Layer 5 of a small transformer language model trained on English Wikipedia (13 layers, counted from 0, width 64).
A neuron's activation on a vector x is GELU(weights . x + bias), where the dot is the dot product.
The model reads these tokens: "." " a" "." " al" "t" "ic" "ola" " should" " be" " tre" "ated" " as" " a" " separate" " species" "," " the" " \""

The vector x that enters this layer's MLP at each token. A number n stands for n times 0.042.
0 ".": 21 35 18 63 -21 -36 -19 -5 -10 -34 -8 21 -33 -20 -15 22 23 2 -47 17 -40 11 -10 20 49 -36 22 26 4 18 -30 -8 -10 24 -18 19 -14 -52 8 -7 -47 23 19 19 67 20 -24 40 -26 -2 13 14 13 7 0 11 -11 10 10 -43 20 -25 -43 -47
1 " a": 34 15 -35 67 -32 21 0 20 -30 -3 -13 26 -61 -44 10 24 8 2 1 -18 -29 20 30 24 47 -20 37 3 -5 -16 20 -23 8 -5 -19 9 2 -27 32 -19 -14 2 -33 22 30 23 -25 59 -16 11 9 3 23 5 -29 16 -15 -1 5 -55 4 -49 -26 -56
2 ".": 22 49 11 49 -41 -17 -32 4 -3 -20 -21 10 -54 -30 -29 32 28 16 -36 -10 -25 -2 -7 -6 37 -39 19 19 10 30 -33 -18 -21 27 -38 24 -14 -39 -19 -1 -36 25 37 28 68 20 -21 26 -9 -1 4 14 36 16 8 15 7 15 13 -43 9 -22 -36 -39
3 " al": 49 -43 -26 60 -20 -41 11 -22 21 -33 -26 18 -36 2 30 30 35 20 36 1 -27 23 10 -37 9 -8 58 28 16 -23 -7 17 -43 9 -1 -8 -12 -15 31 -36 14 -8 11 24 8 -11 3 39 -74 28 -13 30 25 18 3 -31 9 -31 15 -27 -30 -7 -23 -24
4 "t": 52 11 -8 39 -54 -27 -8 -24 -9 -6 31 0 -36 3 8 70 36 39 -31 4 -12 -13 -7 -19 47 -42 -5 11 -6 -44 6 1 -41 14 -73 -20 -12 33 -6 2 37 11 27 27 6 -7 -11 -7 -51 18 -37 -5 10 19 13 -7 1 16 -49 38 -1 23 -5 -7
5 "ic": 53 -2 24 66 -54 -25 -13 -48 16 -9 -8 -20 -41 -56 28 39 -23 27 5 7 -21 18 30 13 27 -11 24 -16 56 -25 27 -39 -28 26 -73 -5 -17 9 16 0 32 13 17 8 -11 11 -14 21 -43 3 -3 20 6 18 -2 -4 13 -14 -42 0 32 -15 -40 -12
6 "ola": 88 32 25 53 -50 -22 -3 -33 31 -23 23 24 -23 -40 -8 25 -27 1 -23 -22 -23 -12 27 -11 -2 -39 2 -7 20 -26 24 4 -56 -11 -25 6 23 -4 45 -7 15 -5 -1 -7 19 19 -21 48 -53 27 10 -9 8 5 -17 4 45 -24 -8 -21 41 -11 -44 6
7 " should": 53 30 5 0 14 -43 -7 36 -20 6 -18 52 -4 -67 -5 22 -23 26 17 11 10 34 32 -56 11 3 17 -5 -29 -15 12 -9 -6 1 -52 6 9 -28 -8 2 1 -37 -22 21 83 -3 -26 40 -75 6 -21 4 -18 32 -13 -1 32 -9 -13 -11 7 8 -47 -11
8 " be": 67 33 41 20 -33 -29 -14 17 -16 9 -29 44 -53 -29 33 40 -7 26 5 30 -31 17 6 -11 14 -42 29 0 -32 -32 8 -10 -16 -21 -15 10 28 -6 1 -21 -15 -30 12 -10 38 -2 -41 59 -16 -15 -10 21 -13 14 -2 -15 -47 10 -6 -34 8 48 -32 23
9 " tre": 40 -17 -8 28 -36 1 -30 -15 3 -23 -52 21 -20 3 -12 43 11 24 11 -4 -20 32 45 -6 9 -33 10 -6 -5 -42 -11 1 -17 13 -32 11 53 -9 47 -30 12 6 4 -42 21 23 -2 21 -95 10 7 0 4 17 -13 -48 -39 35 47 -8 -8 11 -3 17
10 "ated": 34 -11 26 21 -27 -14 -40 -33 -27 -32 3 10 -43 -36 52 30 -1 49 -13 -12 5 13 30 -18 26 -19 21 -34 1 25 -7 9 -25 -4 -61 22 -25 15 10 -5 -13 -4 14 6 32 13 -53 12 -80 22 -5 -10 25 50 19 1 35 -21 -7 -11 54 18 -2 -48
11 " as": 41 17 24 38 -28 -41 -2 -2 -9 -57 -23 11 -53 -37 13 30 -20 24 28 -6 -8 -3 1 -19 68 13 47 -12 3 3 8 -41 26 30 -15 -14 -16 -7 7 7 -3 -27 40 -21 17 12 -64 49 -40 31 25 -20 -12 36 -14 5 -16 -2 -14 -21 0 16 -48 7
12 " a": 38 11 -31 67 -26 21 -11 26 -41 -20 -7 20 -72 -44 10 23 6 8 18 -36 -24 13 46 24 44 -5 44 -23 -11 -10 23 -14 -2 2 -29 11 -12 -10 49 3 -12 -17 -11 0 15 33 -29 65 -26 9 5 -16 15 -14 -16 18 -9 11 -7 -43 -9 -28 -36 -32
13 " separate": 77 -2 -35 64 -64 -15 14 -24 2 -16 -5 -22 -58 -24 59 2 -26 17 -10 16 30 30 25 -25 1 -2 -28 14 6 0 -30 -4 4 14 -33 15 -15 -4 -15 19 8 -37 -25 20 2 26 -27 13 -57 34 -3 8 26 24 10 25 28 -33 -13 -39 12 7 -2 13
14 " species": 81 29 19 76 -39 -9 -21 -23 -19 5 -14 17 -30 -27 -11 35 -50 7 -3 24 -8 14 20 -16 18 -12 -26 32 15 -20 5 14 -27 -16 -35 4 29 -34 55 -18 4 -10 -31 8 14 8 -38 13 -45 21 5 -36 15 23 17 -44 36 16 -14 -25 26 -6 -37 13
15 ",": 53 29 46 42 -32 -24 -1 -1 -21 -21 -13 18 -60 -30 -34 34 -14 20 1 12 -30 20 -19 26 36 -11 -14 32 24 30 -24 5 -22 -14 2 -16 9 -42 -3 -8 8 -14 39 5 29 8 -67 31 -40 22 36 -25 24 30 -35 29 -4 4 -14 -24 5 -9 -53 4
16 " the": 29 22 -12 68 -60 3 5 33 -27 -10 -40 -26 -39 -33 5 30 -1 17 18 -32 -33 8 9 11 47 24 15 -12 -14 23 -10 -21 -4 2 -24 -6 -19 -9 33 -13 -27 -20 -33 7 33 48 -26 42 -21 -3 11 -6 12 9 -19 61 2 -3 -10 -16 30 -27 -51 9
17 " \"": 51 5 2 66 7 -59 9 14 8 -48 -20 4 -40 -63 15 -7 4 17 45 -34 -11 3 -6 -13 2 -9 10 4 -38 49 -25 -2 14 14 -22 13 -2 -43 11 -19 -3 17 33 52 78 17 -35 17 -21 7 22 -26 -11 11 -12 -1 22 15 -42 -20 -19 -32 -9 9

Each question shows the input weights of one neuron of the MLP. A number n stands for n times 0.0043.

n250 (bias -0.064): -50 -12 -7 -18 -11 -34 2 38 -44 -26 -18 1 -2 3 38 -4 6 -46 -36 2 31 6 -40 37 28 2 31 4 9 2 8 15 -4 10 11 -39 34 14 20 -15 8 43 -26 14 13 14 9 -6 12 -15 -3 -13 23 3 32 -4 -13 16 51 -13 -11 14 5 15
On which token does it fire most, and how strongly? 0 ".", at about 0.18

n225 (bias -0.060): -36 56 -10 -77 -6 -1 2 17 11 -26 32 18 -2 -2 -12 21 22 -29 18 25 -3 -11 -17 -11 0 26 -20 -15 21 51 28 -47 0 -19 19 16 -11 12 46 -14 0 29 13 -17 6 -4 -40 -17 -6 -27 3 9 -21 -24 -5 6 -6 -8 -18 -9 11 7 -41 -57
On which token does it fire most? 0 "."

n162 (bias -0.119): -14 -4 -22 49 12 22 15 -18 -10 6 1 30 -12 -14 -35 20 38 -34 7 -15 -25 -16 -12 -34 23 5 -9 -17 22 18 -17 9 7 47 -37 8 5 32 -14 3 -30 -29 11 -2 -21 2 -7 -16 27 -4 -16 12 10 -31 21 -8 0 -20 12 38 24 -43 68 11
Its two highest activations, in order, are on tokens 4 "t", 2 "."

n51 (bias -0.019): -62 -19 16 3 31 5 -1 12 -9 3 -7 -6 -3 0 -11 1 -28 17 -39 32 4 10 -1 -24 19 -6 -13 -15 10 -10 -41 2 -23 0 -2 2 -27 26 -12 -27 21 -17 -27 -16 -8 17 -19 -14 -22 -41 5 -6 -9 -10 4 12 -6 -10 -44 29 29 -24 24 -52
On which token does it fire most? 10 "ated"

n23 (bias -0.091): 11 -23 26 0 19 18 12 -27 13 49 -20 20 32 -8 -55 -5 14 22 43 -8 46 -1 0 14 -10 -19 19 -17 -48 8 -11 20 25 -53 33 17 -52 10 4 -29 -9 6 -49 -16 14 34 58 -41 -2 6 -5 -3 25 0 6 9 -21 13 48 -60 -3 10 11 22
On which token does it fire most, and how strongly? 9 " tre", at about 0.19

n17 (bias -0.138): -24 56 -40 -25 62 30 -25 -9 8 5 29 25 -3 -10 47 28 -35 10 -11 18 45 3 -6 40 24 11 4 8 -24 8 -14 -4 -5 15 23 4 67 5 29 6 -13 -43 19 13 3 -23 3 -31 -29 -9 3 -6 2 -5 37 -18 -22 33 -13 45 -32 -8 -3 37
On which token does it fire most? 9 " tre"

n189 (bias -0.081): 2 3 -2 -54 -21 -15 9 -35 18 22 -29 11 15 44 2 -13 1 -19 -46 -42 -21 1 7 17 -28 -9 19 -13 34 3 42 8 -26 -1 0 -14 15 -29 15 56 -28 17 67 8 -30 5 33 19 -10 -37 0 -10 -15 -10 -19 33 -20 -23 30 28 -5 -30 1 -7
On which token does it fire most? 6 "ola"

n108 (bias -0.073): -5 4 -58 -27 -39 39 -3 1 5 10 6 37 -29 -1 14 -40 -24 -25 -13 -24 4 6 -17 61 -3 -4 -43 -23 36 -45 6 -2 22 28 11 -4 30 -3 7 46 10 14 34 20 25 -2 42 -6 21 25 32 -41 3 4 37 -25 1 10 -19 -20 -19 -4 -20 10
Its three highest activations, in order, are on tokens 12 " a", 1 " a", 13 " separate"

n198 (bias -0.100): -8 22 -39 13 -18 21 -31 14 8 -20 23 -1 27 -2 -34 -28 12 -57 18 -16 -38 2 20 4 7 2 -22 5 36 8 21 -10 -1 -32 32 8 -31 -17 12 -19 -7 -29 30 10 5 23 -10 -4 2 -32 0 -38 -16 74 -14 -12 -13 -3 23 -5 -34 -3 12 -38
Its two highest activations, in order, are on tokens 1 " a", 12 " a"

n74 (bias -0.079): 0 24 -10 -38 21 -21 21 -31 0 8 -3 7 -10 -17 0 23 -24 -9 2 8 -28 -16 -19 -43 -14 -56 1 20 25 -36 -33 12 -21 -7 10 -17 -10 -5 6 38 13 20 -8 -6 -16 -37 2 0 46 8 8 4 -8 -18 21 17 5 25 14 -7 31 -13 33 68
Its two highest activations, in order, are on tokens 6 "ola", 8 " be"

n140 (bias -0.073): -6 25 -24 -22 27 -16 26 -17 37 35 -40 -15 -14 13 17 27 1 25 -38 7 -11 9 -11 -9 -3 -16 5 -11 44 -41 -13 -22 26 16 60 -10 42 7 -1 10 -17 -32 27 24 -9 -41 -26 -21 37 1 26 6 8 -16 -14 -19 -16 11 0 -17 -9 -39 -24 -14
Its two highest activations, in order, are on tokens 8 " be", 15 ","

n86 (bias -0.073): -2 12 6 -20 30 -72 -4 15 -33 8 31 4 -36 44 3 3 25 21 -6 9 -31 12 18 -25 -21 7 15 -12 9 11 -3 -29 11 -29 -37 34 1 5 -33 1 -3 -31 -37 -37 -12 -4 -41 -41 2 -22 -2 -2 2 31 10 41 16 -22 44 7 25 -7 59 -22
Its three highest activations, in order, are on tokens 10 "ated", 7 " should", 13 " separate"

n213 (bias -0.066): -49 -7 7 36 5 23 7 3 4 2 33 -19 23 -22 -25 -15 13 -30 7 -3 -15 7 21 -26 18 16 -24 2 0 10 -24 -7 0 -21 4 20 -17 -8 -30 -23 0 -1 4 24 44 32 34 -18 15 -14 -33 22 27 -1 6 -28 17 -37 -5 -26 -17 28 -9 -11
Its three highest activations, in order, are on tokens 2 ".", 0 ".", 17 " \""

n175 (bias -0.112): -5 31 -30 15 2 20 -4 0 8 -4 38 9 -6 -14 15 -16 -22 4 63 3 50 0 2 -8 18 -22 -50 -17 8 -24 -16 7 31 14 23 36 -24 25 -54 -24 -17 -39 0 17 -23 -29 -18 -53 0 16 20 6 44 23 17 1 11 -25 -18 31 -19 13 25 14
On which token does it fire most, and how strongly? 13 " separate", at about 1.6

n58 (bias -0.026): -20 -15 10 9 13 -11 -7 -12 -43 -8 41 -10 17 -8 15 -48 -2 -26 3 3 -3 25 32 10 -40 30 8 0 5 -5 4 -32 -7 -15 37 -6 14 -23 12 -19 27 -39 -11 12 24 24 -13 3 1 9 30 15 27 -32 5 -17 -14 -8 39 -49 -10 -10 13 -14
On which token does it fire most? 1 " a"

n75 (bias -0.101): -14 18 -39 19 32 2 9 26 -12 -12 -18 -12 -23 -4 -25 -5 5 -2 21 19 -6 27 -22 -13 -20 -40 15 -5 -16 -6 -40 -7 -4 -31 9 56 0 29 -56 36 1 14 18 -8 14 19 -4 -28 7 -11 30 14 27 3 -9 -25 -15 -18 -43 33 28 -20 -5 -18
Its three highest activations, in order, are on tokens 2 ".", 17 " \"", 0 "."

n236 (bias -0.065): 13 -9 -19 -3 -3 0 -29 -18 -7 8 -36 4 39 17 -25 -37 -7 31 -25 -8 -19 12 12 26 -24 -5 54 15 2 -28 4 11 -8 40 15 -21 4 7 5 21 -14 -32 -12 -29 -30 -44 15 2 -6 -25 -21 27 -4 24 -12 8 15 -32 -8 13 -29 42 23 -25
On which token does it fire most? 3 " al"

n252 (bias -0.082): -4 -1 -36 47 -6 -13 23 -27 -22 -15 1 2 30 -15 -61 44 8 -20 -7 1 -4 1 1 -15 -8 -15 22 -19 -6 -1 -9 -53 46 -63 -11 33 12 3 18 -11 -33 3 3 -12 -38 1 5 -4 28 -24 15 -7 -17 -25 -8 -3 4 -13 -26 4 27 -29 -18 21
Its three highest activations, in order, are on tokens 16 " the", 1 " a", 12 " a"

n124 (bias -0.070): 2 17 -30 16 39 9 -12 -13 -3 -27 -13 27 -7 -10 8 39 -10 -36 0 7 2 18 49 0 4 -24 22 7 11 18 -7 3 9 -10 1 10 -24 48 67 23 -22 -15 -6 -21 -21 1 -26 -38 14 -26 25 33 -31 -24 23 25 -7 -8 14 14 0 47 18 -46
Its three highest activations, in order, are on tokens 12 " a", 10 "ated", 1 " a"

n7 (bias -0.098): -1 -21 -6 -21 16 7 29 7 45 -23 -4 32 -16 18 -7 -3 -42 -10 14 -6 -11 -2 7 17 -2 -44 -18 31 -12 -48 -17 -30 17 -4 29 -6 -79 -8 -9 11 22 -20 43 3 -13 30 -25 34 -3 0 17 18 -22 -2 35 -4 23 1 -23 32 14 -3 -2 22
On which token does it fire most, and how strongly? 11 " as", at about 0.67

n97 (bias -0.073): -34 -4 -10 -20 -28 21 17 9 22 -4 2 -6 7 -71 20 -10 -56 -26 -13 59 -6 31 -23 57 11 -2 42 -12 1 -6 -10 -27 5 -21 50 -48 4 -8 -1 -32 33 0 -13 -20 26 -3 -10 -20 18 1 24 37 -31 -9 18 18 -41 -20 12 -17 30 -1 11 -39
Its three highest activations, in order, are on tokens 1 " a", 8 " be", 0 "."